Layer 8 of a small transformer language model trained on English Wikipedia (13 layers, counted from 0, width 128).
A neuron adds its activation times its output weights to the MLP's output. To switch it off is to set its activation to zero at one token and run the rest of the model.

Output weights of the MLP neurons that the questions are about. A number n stands for n times 0.0076.
n9: 2 -31 -30 15 9 24 -8 10 -6 8 -12 8 58 2 21 -15 -7 -6 -3 19 19 -14 7 12 6 5 -34 4 4 17 6 3 25 -35 -29 -11 25 -4 19 -25 37 -11 10 35 20 -12 -9 32 26 7 -11 -46 5 29 -26 4 -6 -25 -10 -30 -11 22 25 -20 -38 47 -21 12 13 17 4 33 -70 -12 5 -7 6 -22 1 19 16 4 3 -24 16 -49 4 -31 -23 20 -25 -6 -36 19 -26 -17 4 -1 -6 1 37 -9 13 -2 31 7 41 -21 0 -12 13 -8 5 -13 -13 -44 14 15 18 8 -31 17 46 16 5 12 -10 18
n29: -2 23 -17 30 6 -3 -7 -27 4 16 6 -20 27 -11 -15 45 5 -28 2 3 -5 21 -8 4 -12 -6 -15 -8 16 2 24 25 3 7 -37 -6 20 18 -21 10 34 39 28 -7 4 13 25 -4 -8 -8 -7 -14 -9 7 15 -34 -28 29 10 15 28 -21 -1 -44 -12 -42 -4 3 -31 -42 16 10 12 6 -1 -7 2 8 43 19 13 -33 10 -36 5 -28 -8 -14 13 19 7 -14 -3 18 10 -18 -7 16 -6 31 -6 -46 3 -15 -5 -17 -17 36 -2 -7 -35 32 12 24 -6 2 40 -28 4 20 14 0 21 -9 26 -16 -22 5
n32: 14 34 35 18 -22 -6 -39 -13 11 6 22 -22 12 30 8 -16 -12 14 9 -8 -1 -16 -31 10 -6 -4 13 3 29 -8 8 -1 16 8 -10 12 -9 -16 -12 20 8 20 9 -6 -40 20 11 3 -18 -27 48 -1 -20 -21 -1 -24 12 -5 -18 59 2 14 -21 21 68 6 10 -13 10 15 13 5 17 37 3 -12 46 -34 64 -1 3 -33 5 -16 -12 15 -16 -31 9 53 20 -14 -16 5 4 14 -15 6 -3 9 33 -31 -4 -7 11 21 7 13 44 25 -1 17 36 -2 3 35 0 10 -14 -25 9 36 16 33 -33 19 6 -27
n42: 3 -10 9 8 4 -14 -6 -42 -14 -4 16 -42 -15 1 -15 17 7 -20 1 4 -23 -1 12 0 -19 31 -1 -10 -19 28 4 2 -2 12 -31 30 2 14 -3 9 9 -48 -13 -8 -9 -24 12 -11 38 -11 11 -15 -10 10 27 -2 -12 -32 -5 10 47 -5 12 -8 -30 -31 -18 -18 -10 -23 21 -14 -33 -11 2 4 -17 40 7 -11 20 -1 -12 24 -12 21 43 -9 -40 -9 -14 3 25 16 -4 1 2 22 -14 37 -23 60 -4 -5 9 19 4 -8 12 -39 -14 -9 -9 1 12 12 -14 13 -32 8 35 29 -1 56 -26 -10 20 4
n82: 10 -11 -13 14 2 -18 0 -66 1 27 5 4 -7 -9 -2 -14 -16 -3 16 18 3 -4 -14 -21 -41 10 6 -2 19 31 -44 -12 -4 10 -14 -2 37 0 36 10 -3 -22 -25 18 -24 -30 -41 10 -19 -16 -11 18 20 -33 6 -8 -2 -29 -35 18 -31 -15 -39 25 -11 12 -31 16 -1 -30 10 3 37 -28 -10 3 12 -45 -29 -13 0 17 -14 14 43 17 5 -6 44 -61 5 -27 -4 25 -9 -12 6 -10 54 -48 3 -39 -24 -17 32 17 6 4 -9 -7 21 17 -28 -26 19 -20 -4 -11 -7 1 -12 -18 -3 36 6 4 61 -13
n91: -5 28 17 1 39 15 -22 -43 -8 -1 -3 36 21 21 -14 31 -5 -12 -30 -19 -25 9 -6 21 8 18 -16 -15 6 -19 13 -56 13 -28 0 -6 -41 8 6 11 -24 29 -19 16 -4 5 -6 6 20 13 -5 3 12 4 9 13 -2 -13 -1 -19 -12 -3 -18 -2 17 31 -1 -5 -16 -43 -2 -5 18 -25 2 11 11 -7 10 -34 26 -7 -33 6 -12 15 -4 -9 -7 42 -19 7 15 -21 -15 -13 38 14 8 15 -16 7 -17 -33 -22 4 3 -13 18 -16 2 -12 0 -3 20 2 -51 22 -5 -3 4 7 2 -16 6 9 20 6
n109: 11 -7 8 -18 10 -5 -22 12 -31 -12 -8 -18 27 5 -5 -14 4 -10 -30 -4 -19 4 -18 -12 36 5 13 15 11 6 29 23 11 15 -10 -44 -25 30 53 -16 -6 -14 -29 4 1 -9 -25 -8 7 11 7 -24 9 -25 -32 -23 3 43 14 16 10 -36 -3 -19 7 34 12 0 -16 -24 -4 6 -5 -12 10 -4 23 25 17 -5 -10 -10 11 17 26 -28 -11 -12 -5 11 -2 -49 1 17 -12 -2 -18 17 38 28 26 11 4 -5 -31 7 -49 4 0 -39 -11 -3 -24 -21 18 -4 -30 -13 -59 12 10 -55 -6 2 2 10 -1 -3
n194: -2 11 -29 40 37 -8 29 7 8 -10 -9 5 7 5 -16 -18 -31 2 -21 -3 -3 20 16 53 3 12 -8 -10 -10 20 -16 6 -10 -3 17 -24 -2 7 26 -9 -34 -50 25 -5 3 23 -51 -54 -64 -22 4 10 5 0 0 -27 10 0 26 -5 1 -26 -3 -11 5 -6 -17 2 20 17 -19 -26 14 -9 -40 -37 -16 15 -17 -3 6 -7 42 9 -6 1 -14 32 -2 14 14 -24 12 10 24 6 32 -6 -8 39 10 9 38 4 -16 -4 8 4 -7 -15 7 -52 31 -14 -32 14 -3 -17 -18 -33 15 -6 21 7 13 0 2 -43
n216: 9 2 22 19 33 2 -26 12 10 -3 -15 29 11 -4 -19 4 -32 9 -2 59 -4 -20 23 24 43 -20 7 -13 -29 -5 12 27 -19 17 -27 -7 -22 16 13 25 1 31 -19 17 -8 -7 -18 -16 -2 -13 -4 15 2 17 8 23 5 14 22 -5 21 16 -14 24 16 22 -27 -4 20 33 8 18 -25 3 -10 -6 -1 36 -3 53 -39 24 -17 8 23 -25 23 4 -17 -7 -18 17 -17 14 6 10 30 -8 -25 4 -4 -3 -16 -18 -32 6 26 -23 50 43 -22 -28 25 -11 -16 -38 10 -18 -3 1 -33 16 -52 25 21 30 8 6
n221: -19 -41 -21 9 -33 -3 -29 -11 -4 -6 -22 6 -10 4 46 -25 12 25 3 -12 -1 -38 -11 -27 -11 8 26 -18 26 -22 58 -4 -17 6 -2 3 5 -15 8 -2 -9 42 -21 -21 1 -7 -25 20 9 -18 3 23 67 0 -5 9 5 -14 1 -30 -5 15 -1 27 -8 -16 -7 -20 -25 9 -23 22 0 -33 21 -7 -36 2 -9 -18 -17 10 20 10 -42 23 12 -2 16 13 -6 20 -11 11 -4 -16 -36 0 -7 35 -19 9 -25 16 -22 -2 -13 3 -27 -10 -12 9 -1 34 16 -1 7 -4 -35 8 20 -2 6 4 -11 10 -20 5
n231: -5 1 -27 -11 18 8 2 -13 -4 -44 7 -5 -35 -9 -10 30 -9 5 14 5 -3 -5 21 -30 -4 1 10 9 14 16 35 3 4 8 1 5 9 24 17 -7 -6 23 -7 -18 -3 19 -9 -39 -22 -31 -22 -37 25 -12 19 -16 27 -33 37 49 -6 -13 -1 25 -4 24 30 15 -12 23 5 3 5 14 6 0 -37 -1 34 -3 -15 15 -20 -4 -29 -11 -6 8 14 17 -13 28 -18 -31 23 5 -2 16 -23 -19 -3 35 34 13 -18 12 -24 -56 -1 9 -7 21 -11 13 -13 -8 11 5 -40 -6 31 32 52 -38 -3 13 -4 40
n236: -14 16 -12 2 -9 2 -12 3 -17 -37 10 -31 24 6 16 -8 27 11 -21 -14 -12 -36 31 13 10 11 11 -11 34 -24 6 -9 -15 -24 2 -6 -1 -25 -6 4 -1 95 3 34 14 -22 12 -22 -30 9 19 -10 -5 21 -26 4 11 19 -42 5 19 9 -8 -10 34 -5 -10 28 -6 -26 12 27 10 29 21 -27 1 -16 -5 1 -36 4 41 -4 -1 -11 11 -3 14 21 -28 -16 4 -18 -21 4 7 27 -23 19 -12 2 -19 5 -20 16 -21 6 12 -6 -29 1 14 -29 13 -35 -19 -15 -50 -7 22 13 4 -30 8 -2 13 19
n248: -3 8 11 5 -29 -35 -24 7 -15 3 -8 29 17 -36 13 4 -9 -44 12 -16 1 -37 -40 26 -37 1 12 -4 18 11 -24 -24 -1 23 -13 -4 16 -2 11 -15 -17 31 4 37 -18 34 -18 23 -59 24 10 0 -9 -6 -13 -15 6 -16 18 29 2 -2 -21 -28 -7 -27 -1 6 3 2 -19 3 -21 50 4 -22 -1 2 -14 -14 -26 19 -13 -2 -12 25 -29 41 17 10 -1 15 -1 1 9 25 4 11 1 -8 -7 -18 7 -10 -24 -20 30 -16 -22 -7 8 -4 -12 -12 -32 3 2 -27 -28 -37 -23 -43 2 28 30 18 -32 -1
n275: 6 36 -9 -15 -46 22 36 23 19 -2 8 29 -31 11 -12 -9 -9 2 6 3 35 -78 0 -13 12 -22 0 40 -66 -2 -8 -19 26 28 -5 6 -30 7 2 -2 1 -31 2 27 9 -26 1 10 -37 -10 14 -12 -1 -15 -3 -6 6 -41 5 -11 4 7 -16 10 27 -11 -11 -3 9 -25 20 -62 0 10 11 -7 -23 -41 3 20 -22 -1 15 7 15 -2 -11 -9 -13 -13 -36 24 -18 -14 18 21 -14 50 4 -9 -18 -15 -38 9 -8 2 17 -6 -4 7 -4 6 -3 26 -6 -3 -12 -11 7 -9 8 29 -12 3 35 4 -23 5
n276: -3 30 20 -12 -34 -3 2 -28 -19 10 5 -31 47 -2 -7 1 3 -21 -36 -25 -25 0 -22 -35 5 2 -27 -21 -23 -24 31 2 38 13 9 6 -7 -6 -3 30 11 76 -32 -22 -13 -19 20 -7 -37 -6 9 -7 2 21 14 -13 11 18 29 39 2 19 19 -5 22 -5 9 14 -49 -3 -28 -9 -13 -17 -10 30 -15 8 23 8 27 9 13 9 38 -5 -13 -27 30 23 30 -4 -7 -6 -3 -18 -12 -29 4 7 -47 -3 18 -11 -13 33 0 10 -17 6 1 34 -5 18 7 -3 -12 29 19 -6 47 36 -21 -4 -18 -17 -56 -4
n310: 14 54 -36 -20 -5 -13 -18 29 -55 15 -4 32 -27 -8 26 -15 -20 -6 -2 7 5 -49 -12 -38 7 -33 8 -6 42 7 24 1 -3 19 11 -3 -15 -9 34 -12 -19 -14 -3 -9 18 4 1 36 -57 -30 11 -23 6 -16 -15 -19 -12 -8 37 24 -15 -9 -4 32 -3 -13 -18 16 23 25 -4 9 14 15 -3 9 -27 -1 -33 13 -6 9 -24 11 -19 -30 -12 -33 13 -18 -46 -8 -14 -7 16 32 -25 -7 11 -8 33 48 28 -22 19 15 11 -3 36 3 -8 11 -7 -24 -5 30 -49 -1 -25 -23 44 1 -6 16 19 39 -6 -13

Each question names a token from some text and the token that comes next. It shows the activations a of the neurons there, in the order above. A number n stands for n times 0.2.

Then comes g, the gradient of the next token's log-probability with respect to the MLP's output, scaled to length 1. A neuron's effect is roughly proportional to its activation times (output weights . g). A number n stands for n times 0.0038.

" consid", then "ered"
a: 3 -1 0 1 -1 0 21 1 3 3 -1 0 0 -45 -1 2
g: 30 3 -19 -45 13 38 11 11 4 -20 15 24 13 29 -4 0 -32 16 13 -45 -9 -2 -4 3 4 19 18 21 -38 -2 -13 -22 34 29 8 -28 -29 31 -14 -21 -9 -11 -29 9 -40 -44 -9 -5 4 22 -20 -26 -28 -5 -45 -21 -7 41 -19 -3 3 1 10 -32 20 -15 -14 10 30 32 3 -28 -32 38 -13 28 -53 15 -27 25 0 20 9 32 6 12 1 -45 -22 -17 -18 -10 -16 -33 6 32 19 -13 9 2 -17 7 11 -74 10 10 0 -56 -35 11 -18 2 -3 -8 9 5 -49 -14 2 -7 -9 -46 -2 13 10 -11 -2 -35
Which neuron, switched off, lowers the next token's probability most? n109

" acc", then "ess"
a: 0 -5 2 32 0 -6 5 -8 1 -1 -2 -7 -18 -2 -1 -13
g: -21 4 -4 6 -7 -22 -19 -36 4 -7 -14 17 1 16 -36 -28 -3 6 -16 6 11 -12 -19 20 39 39 18 -13 19 -36 3 13 -22 15 -5 21 -10 -16 30 14 -29 -2 -1 1 -33 0 -6 54 31 24 -12 -33 -21 51 1 43 -60 20 -35 16 29 -30 55 -1 -23 -7 29 -12 3 44 19 3 7 8 28 49 -14 19 7 15 -31 5 4 0 -62 17 -36 5 18 -27 -15 -4 -13 -9 -9 -9 3 12 -26 -15 25 -10 -41 43 -14 28 -1 -12 -14 23 -3 1 49 19 6 -19 -7 18 -5 23 18 20 -37 -17 -18 18 10 -27
Which neuron, switched off, raises the next token's probability most? n236

"ters", then " most"
a: -2 -3 1 -2 16 -1 -1 1 1 -1 1 -18 0 -1 0 -2
g: 43 12 -3 16 -31 8 -3 4 -26 17 10 -32 -10 30 28 -18 -1 11 10 8 -23 -22 -7 -15 5 -16 18 3 -34 24 -3 13 -31 27 -44 -17 12 -7 2 15 -6 6 -6 -22 -2 36 -9 -13 15 -23 13 18 -3 -32 -29 39 12 22 -43 -6 -15 -50 -9 -33 53 -7 -11 -24 -16 7 -17 6 41 -24 21 0 -20 -8 -8 -8 -25 35 -18 -4 -37 6 5 13 46 4 -16 -20 -29 31 -22 26 17 -15 15 24 -7 26 -17 -13 -11 -7 14 -49 31 10 33 32 -1 -5 4 -18 -25 -61 -75 33 15 -10 29 16 -3 0 -36 -25
Which neuron, switched off, raises the next token's probability most? n236

" His", then " rel"
a: 0 -3 -1 1 2 0 0 -11 1 -1 6 -11 -15 3 0 -2
g: -3 -7 -33 35 30 -17 -8 12 34 23 17 -24 -31 31 -47 -26 -36 4 -1 20 42 -7 4 15 12 2 -26 -4 -23 3 23 -39 -22 -26 24 15 21 4 -6 -48 -11 -27 -33 -13 -13 13 -18 -6 8 9 -12 -6 15 -24 7 -43 -23 -31 2 14 17 7 7 -23 -35 -14 15 -16 30 44 17 -33 -17 -2 34 -5 7 -33 37 -32 -3 17 15 27 -1 17 -15 -19 27 26 20 -25 -27 -64 17 -9 -27 -24 -10 -10 -12 7 8 -6 22 -4 -19 42 14 21 -4 9 -19 0 48 4 8 18 2 32 14 33 4 7 -35 -21 61 -30
Which neuron, switched off, lowers the next token's probability most? n248

"ur", then "ai"
a: -2 -2 0 0 3 0 -1 -1 2 0 0 0 -4 -1 23 1
g: 5 27 31 23 -9 15 31 6 18 -15 -5 -27 4 35 19 -21 -12 -16 -11 -32 -26 -1 -27 -22 -40 29 24 -1 -42 0 6 7 7 6 2 15 -22 31 -11 44 49 24 -37 -21 -6 -20 19 -5 10 -40 40 38 1 10 5 1 15 4 -10 13 -16 28 10 17 19 -21 -5 -25 -7 25 6 -33 62 -23 31 33 5 -32 -18 10 -20 -46 -11 -25 16 4 -21 -20 -21 25 26 25 -9 -12 -10 8 -24 6 -36 11 33 31 -36 -13 21 5 -23 6 -23 -2 -13 33 15 14 26 16 -30 -7 -18 53 -48 -18 -6 2 -40 -11 18 -34
Which neuron, switched off, lowers the next token's probability most? n276

" not", then "ing"
a: 0 2 -18 13 0 1 1 -28 0 1 2 -10 1 1 1 1
g: -11 16 -12 -8 19 -1 32 -18 -3 5 11 12 22 10 10 -19 50 -53 -28 27 4 16 14 22 54 -35 -3 22 -34 1 -33 27 55 -13 -14 -23 -4 27 -21 23 -29 -19 13 3 -17 -34 17 -27 -17 17 8 28 -14 10 -57 -41 -41 1 -13 -5 17 24 15 -17 1 5 -34 19 14 -19 -11 8 -9 3 -30 -28 -18 34 -24 46 7 -37 -20 7 -9 2 -54 43 3 -25 -1 15 -21 -19 25 -33 6 -10 23 -15 25 -1 21 -10 11 -20 24 16 0 -31 -5 3 -12 22 -25 -52 21 -8 -10 -2 -21 3 -38 5 16 5 20 34
Which neuron, switched off, lowers the next token's probability most? n32

" de", then "ity"
a: -3 -1 1 -2 -9 -1 0 -1 -1 0 4 -1 -3 3 0 -2
g: 35 -19 -35 -8 -26 1 8 14 -7 23 -22 2 27 14 -51 -39 -59 30 -47 -49 2 -14 25 -10 -5 -21 4 -12 -39 15 6 -8 22 -6 6 1 28 58 20 12 -9 -21 -9 0 36 -12 1 -25 -2 -31 -32 -15 39 -5 39 -7 -30 9 32 13 -6 -36 -4 -4 -25 10 -10 12 4 -6 0 -34 31 -20 8 14 26 -46 -14 -10 29 -7 7 -3 19 -2 38 12 -3 -33 5 -11 21 -45 1 11 -39 -22 2 -29 13 14 -1 34 7 40 -65 -4 -22 0 -3 15 -16 -30 20 -35 15 11 15 -21 26 16 20 3 15 6 -1 -16
Which neuron, switched off, raises the next token's probability most? n82

" ne", then "ed"
a: -3 2 0 -4 2 1 0 -3 -2 2 6 0 -1 -5 0 3
g: 4 -24 -32 -15 18 -4 2 -9 3 11 22 -11 -2 -12 -31 3 30 -51 10 13 -11 16 -16 7 14 12 9 19 30 31 -6 -5 -24 8 -31 6 49 31 -27 -15 -17 -1 16 20 -29 15 -4 65 -2 -11 15 -14 -9 -9 -63 12 -41 -39 12 -17 -31 -9 0 -17 -23 3 -39 -27 -25 -15 -3 -15 25 -1 61 -3 7 32 14 -33 47 10 19 5 -2 2 -47 -34 -17 36 -5 -18 -3 -29 -2 -3 21 25 -13 -26 -16 9 -25 23 4 25 35 8 4 21 13 -5 -23 19 -37 -31 13 45 -11 -8 -2 42 -8 42 -24 -16 21 -11
Which neuron, switched off, raises the next token's probability most? n42

" for", then " a"
a: 0 0 2 -4 1 -1 0 -16 0 0 -1 -11 0 1 0 0
g: -6 -6 -21 7 9 11 13 -18 25 13 22 -40 -1 -16 -12 20 43 8 32 -18 5 9 -27 12 -16 -6 -13 16 -13 0 25 -3 8 1 7 -8 9 -15 -7 -36 29 7 7 49 51 -25 -4 32 23 28 17 23 2 -19 -42 48 42 30 1 6 -10 4 13 -25 27 21 17 26 -54 -9 -10 21 -20 -33 5 23 -5 17 -26 -30 3 39 59 27 -19 -17 54 52 -16 -17 23 12 -18 0 -9 10 17 19 5 -12 -8 -22 -41 -51 7 0 23 -11 4 -30 -3 -6 0 -19 -4 -13 6 11 -1 40 10 9 41 39 -15 -7 33 -36
Which neuron, switched off, lowers the next token's probability most? n194

" in", then "s"
a: -2 0 0 0 0 2 2 -6 0 -9 1 0 -4 -6 0 -2
g: 6 9 -34 10 13 -15 -5 -37 -14 17 3 -23 9 23 -20 -2 -3 -14 -25 55 -30 5 -11 -11 -50 -2 -40 45 16 -37 -32 -17 -26 -25 16 13 -23 13 -3 -17 35 23 36 5 15 -11 -29 -4 17 6 18 20 -25 -4 -53 -7 -21 -38 3 4 -13 3 19 -43 -1 9 18 -6 -12 -15 -20 3 -14 36 19 4 32 50 -6 -24 10 1 22 4 18 36 29 32 -5 -2 -9 -51 4 37 -44 13 23 10 23 -7 10 3 1 24 19 -20 -28 -9 7 42 36 -18 -7 -38 -5 -10 -22 -23 35 6 -3 6 7 -26 33 -55 25 -23
Which two neurons, each switched off alone, lower its probability most, in order? n221, n275

"t", then "echn"
a: 0 0 -1 3 -1 18 0 -3 3 0 1 -1 -1 0 1 0
g: -21 -18 -4 -4 2 -1 -11 3 13 10 -27 -27 3 -9 15 -30 26 27 -17 5 -2 -25 -20 8 -8 34 27 23 20 19 -24 6 -2 38 38 29 19 34 -4 -1 1 47 -10 -7 -14 -3 -2 -13 11 -28 31 8 16 6 -30 -20 9 -4 56 13 14 -15 -47 4 28 5 21 -34 56 34 33 -30 -25 -16 47 -37 5 -20 -22 8 -27 -14 5 -1 -4 11 -1 14 40 22 -14 10 6 15 -2 7 15 56 -37 -10 -10 29 20 -16 0 9 -27 10 9 24 39 47 13 4 -26 5 12 1 -74 -4 -41 -3 13 -25 -12 27 -21 -30
Which neuron, switched off, raises the next token's probability most? n91

" and", then " began"
a: -2 -1 -1 -3 -1 -1 -2 0 0 0 2 -4 -8 0 -1 0
g: -3 -7 7 22 -25 -10 9 -39 39 -41 -9 -15 -3 37 8 -19 19 35 41 -5 -18 -14 22 -34 13 65 11 11 53 -17 -7 50 -2 -41 -20 16 -17 -36 -13 -23 -5 5 -2 20 1 -15 -12 -29 12 -36 0 19 37 6 18 32 34 50 -15 21 -29 17 8 -15 -26 -5 35 -31 2 -3 -16 -26 -6 -28 -20 17 -20 18 -8 -2 -20 -16 -32 -6 -1 -29 31 4 -24 11 7 19 16 27 10 -17 14 -36 12 0 -3 24 8 -38 -21 10 2 30 -4 14 -26 4 19 30 42 32 -7 -47 -22 -9 -16 -2 -41 -1 -36 -21 -6 -12
Which neuron, switched off, lowers the next token's probability most? n248

"em", then "ple"
a: 5 0 2 0 -4 -1 -2 0 0 -1 0 34 -1 3 -5 6
g: -8 19 -49 2 12 -11 -10 -9 14 15 64 13 23 18 9 -14 -35 -24 13 -15 -18 3 -38 -54 -3 34 15 -6 -3 4 13 38 15 0 24 26 -17 -40 6 35 5 14 -31 -5 -6 -39 14 -16 -2 25 11 -17 -22 -13 7 0 -29 0 -5 18 2 -35 24 21 -5 0 26 5 18 -47 -8 -3 0 -38 -32 41 -14 -3 -11 -50 19 26 10 -33 -6 19 -8 -6 -6 19 -21 0 27 -10 -22 22 -19 -3 -40 -12 -42 5 -23 10 15 16 -16 -8 8 31 -1 15 19 -30 58 41 -66 1 -9 9 -24 -31 -17 18 19 -33 -1 19
Which two neurons, each switched off alone, lower its probability most, in order? n236, n310

" and", then " w"
a: -1 0 2 15 4 1 3 1 0 1 3 -11 -16 -1 1 0
g: -24 32 36 -50 30 -3 -15 -10 8 31 -3 24 -14 3 21 -13 -14 -8 3 -5 -1 7 28 -8 -21 10 8 1 39 10 29 1 5 -4 6 -1 -3 36 -26 11 1 -4 29 33 -30 -55 -22 -21 -39 13 18 -50 32 -7 6 9 9 -25 20 14 -20 -24 6 4 -23 -20 42 -31 -36 -35 -34 15 27 -20 39 36 16 25 -2 -1 21 -37 -36 -21 13 -7 13 -4 -7 8 10 35 -1 -1 -29 -1 -27 -22 -41 -9 -4 8 -10 -22 11 -8 25 6 -40 -41 -14 -8 20 -2 46 11 -4 -23 10 29 23 2 -49 1 -45 -57 17 1
Which two neurons, each switched off alone, lower its probability most, in order? n42, n248

"und", then "ar"
a: -1 -1 0 -1 -29 -4 7 2 -11 -1 0 -2 10 -16 2 0
g: -8 -7 26 -37 2 -21 20 -26 -21 3 14 9 -9 -18 -3 21 -6 -12 43 4 -18 21 8 -20 19 -29 20 -25 -4 26 -41 -23 3 4 28 -43 -32 15 16 17 -33 -26 -26 -20 -42 -18 35 1 -6 3 4 4 2 22 -22 -14 -4 14 -32 -35 -35 -4 -8 10 62 34 -1 3 4 32 -51 -3 28 3 -13 10 8 -44 29 1 21 2 38 28 48 -24 -21 15 -56 12 -15 6 -4 3 14 -8 -18 -41 28 -18 11 -7 20 -6 22 5 -6 26 -25 -22 15 8 -8 -10 -6 8 -22 -4 18 9 -39 13 -6 -20 74 -42 12 -15
Which neuron, switched off, raises the next token's probability most? n82

" ass", then "er"
a: 3 4 2 3 -1 0 -3 0 2 0 -1 -28 -2 3 1 -5
g: -54 12 -3 16 1 -2 -22 -3 29 30 21 -11 1 -12 1 -9 6 -50 -7 31 0 29 -7 -28 62 -35 -4 30 23 -9 -3 -7 -44 -17 14 -32 8 -15 0 -62 -15 5 18 9 5 -9 -49 -16 12 -3 -20 46 4 -22 -8 -23 -15 -12 12 19 -5 -8 29 -26 -13 13 -28 -6 -16 -11 -6 11 -32 -11 25 -20 6 -1 30 -14 26 -25 -8 -18 14 28 -3 -6 -44 8 23 -18 1 -36 36 -8 -34 24 10 10 21 1 -35 8 32 7 -24 -27 -21 -6 48 8 -59 9 37 19 -19 -40 11 15 7 -8 -3 -3 21 8 -13 58
Which neuron, switched off, lowers the next token's probability most? n236

"ib", then "ate"
a: 0 23 -1 -2 -2 0 1 0 -2 0 2 0 -2 0 -1 1
g: 40 16 13 55 -7 -4 -31 5 16 48 -11 26 8 4 -41 39 19 40 -24 -21 17 15 1 26 -7 -1 -25 7 -13 7 19 8 37 26 4 -3 70 -34 -16 -2 40 -23 -18 -42 42 -12 11 -5 0 8 22 -14 -25 -10 1 16 24 -9 -16 -6 -10 5 1 -1 -4 7 -30 25 23 -32 -1 18 -15 -2 -38 5 2 -17 20 -4 16 -63 9 -16 1 -42 -6 -3 -31 -17 -52 18 1 14 16 16 14 -22 8 -13 -27 23 8 19 12 -12 13 1 -38 -12 -3 -2 9 -48 22 4 -12 21 23 40 24 -14 -10 19 -52 31 -2 -32
Which neuron, switched off, lowers the next token's probability most? n29

" In", then "stit"
a: 0 0 1 1 0 -6 1 3 2 0 2 0 -5 2 -1 -15
g: -22 -19 7 -17 -34 -16 -41 -5 14 -44 -19 8 -3 -3 -15 -6 30 -19 0 -16 -36 -34 19 28 -12 17 4 -16 18 34 -11 -12 -45 39 -4 -3 1 21 -1 39 0 11 -61 -4 -12 19 32 -22 -16 -31 32 35 12 9 13 -5 16 -3 7 -3 3 -30 7 -30 20 1 12 28 30 -6 28 -2 6 -19 -17 3 2 -49 37 -27 19 -3 13 -6 0 -17 -26 -8 -6 28 29 -7 -25 0 21 17 -45 28 -7 -13 -8 -20 23 22 -10 25 22 1 -13 20 5 6 33 56 -47 -16 -27 64 -10 3 -51 3 -44 -15 6 19 -32 -3
Which neuron, switched off, raises the next token's probability most? n248

" when", then " Indian"
a: 0 -5 3 3 5 0 10 -7 -5 0 15 -5 -11 -2 0 0
g: 6 -7 -1 9 -1 -5 19 13 -4 9 32 30 3 10 -16 17 -42 58 -17 25 3 2 0 -31 11 36 -2 7 -9 7 1 6 6 -2 -22 -1 42 7 -31 16 -21 14 -5 47 -6 -4 5 4 -16 16 23 7 17 -21 5 -42 8 -34 62 -24 -4 -32 -12 -21 43 11 -41 29 22 9 7 -35 38 -32 29 -28 -20 -5 6 39 6 34 7 0 -16 -3 5 -58 36 29 16 -25 -16 -45 -59 -22 3 29 -5 1 21 12 57 1 -17 4 11 -24 -11 0 -26 13 0 -16 14 6 -6 20 -18 9 -19 10 -15 -3 39 16 3 -54
Which neuron, switched off, raises the next token's probability most? n194

" began", then " m"
a: 0 -3 0 -3 -1 1 -1 -12 -10 -1 0 -14 0 1 -1 0
g: 27 19 -31 11 -36 57 -6 0 -16 -3 51 -17 20 7 24 0 -48 -5 14 -11 5 14 -32 0 -2 -29 -11 25 -28 -33 32 -7 53 31 -4 18 58 -33 30 -17 -26 16 -14 23 38 12 -29 2 9 -39 38 -24 -22 9 20 -6 -20 18 7 -29 1 4 -39 7 6 20 -44 -51 17 -6 -36 -5 -2 -35 22 8 19 -10 9 -31 28 -38 -35 -10 36 -15 -24 9 1 -3 10 10 -14 11 5 34 -29 47 -5 0 -19 1 34 24 13 14 1 -20 6 10 21 2 15 33 -22 1 13 -1 -34 8 4 -19 6 0 9 5 -5 -20
Which neuron, switched off, lowers the next token's probability most? n236

"oc", then "on"
a: -1 1 5 55 8 -10 0 0 -1 -4 1 14 -2 -3 -1 5
g: 76 -40 24 3 0 -14 -32 5 9 -6 5 -5 4 -3 -28 18 -12 53 8 7 -1 3 9 38 -16 26 0 5 11 25 -10 -3 -40 47 -21 18 28 -71 9 36 -16 3 -20 14 -3 -15 14 -10 -2 -9 -15 -9 1 -18 -13 22 -9 10 4 8 43 13 -47 -20 2 15 -23 -11 26 11 6 19 -23 -15 19 -27 7 5 0 -3 -22 22 -21 -12 -41 31 -21 -7 5 4 18 -10 2 16 -7 13 2 -4 -16 -11 -6 6 -15 61 -25 -32 61 -69 -7 -9 13 -14 -25 10 40 -14 -31 7 -22 18 -25 28 16 -9 -34 9 -26 14
Which neuron, switched off, lowers the next token's probability most? n42

"\"", then " In"
a: 1 7 -4 -2 -1 0 0 -1 -5 -2 6 -2 -1 -14 -2 -1
g: -1 21 -38 19 -26 -2 2 0 -43 22 2 22 14 19 -32 14 -17 -7 21 -52 -27 4 18 21 -43 -8 -23 -16 -4 -15 -6 -42 29 -36 -24 -16 30 -18 -21 -35 -9 -2 3 -29 58 22 -2 18 -23 -26 -15 -10 50 46 37 22 -14 1 -21 1 28 42 -9 10 26 -2 -20 11 15 -26 55 -22 -27 -8 2 -23 -17 -27 -6 20 20 13 7 2 8 2 1 41 6 15 -23 -10 10 10 -13 -46 -28 -18 15 -8 -37 -9 -3 2 -21 -9 15 18 41 -17 14 4 17 15 -30 0 22 19 -17 26 21 13 40 25 -20 -13 -48 14
Which neuron, switched off, lowers the next token's probability most? n29

"ight", then " members"
a: -2 -1 4 6 -1 -2 -8 0 2 -1 1 -21 -1 1 -2 -1
g: 7 -12 -1 27 -3 60 -23 -7 18 -15 32 14 -32 9 5 34 -28 -7 -17 -9 44 4 -31 22 0 35 32 2 -15 7 -22 -19 -3 -15 -14 -6 -65 41 -39 -21 -9 -15 -11 -42 -8 -3 -18 -18 -24 -20 0 -37 -11 -31 -22 -35 5 -12 21 -29 12 17 -9 4 8 18 -8 14 30 8 -6 7 -23 16 -8 18 4 30 9 -20 20 28 43 31 -7 12 -11 -23 59 2 4 28 -5 -40 17 -40 7 -12 1 9 11 3 -25 28 13 -28 -16 40 21 -14 -31 22 19 42 -50 19 -9 10 -13 -14 -7 6 -29 3 47 21 -31 -13
Which neuron, switched off, lowers the next token's probability most? n236

" t", then "or"
a: -3 3 -3 2 -1 0 0 0 0 2 10 0 0 0 2 0
g: -4 -51 8 14 36 -11 -15 -21 -42 -25 -6 -18 -17 -33 -5 -30 38 -61 30 4 -62 32 16 1 -9 -36 12 17 -6 -13 -11 -27 -5 -6 11 -1 15 11 -40 3 10 3 -5 -14 34 46 -4 -33 1 -17 12 19 -21 9 14 5 -11 -44 21 2 39 -17 -22 -22 -6 -7 -16 -6 -7 -8 -21 20 -48 -17 11 7 -4 -36 6 -34 -20 -37 23 35 -11 47 4 -8 -46 -6 26 -12 15 5 -31 4 24 20 -23 1 0 17 20 1 13 20 31 1 15 -19 5 -5 -11 -53 -16 46 8 22 23 43 -11 -37 -15 -2 -20 -7 6 -9
Which neuron, switched off, lowers the next token's probability most? n42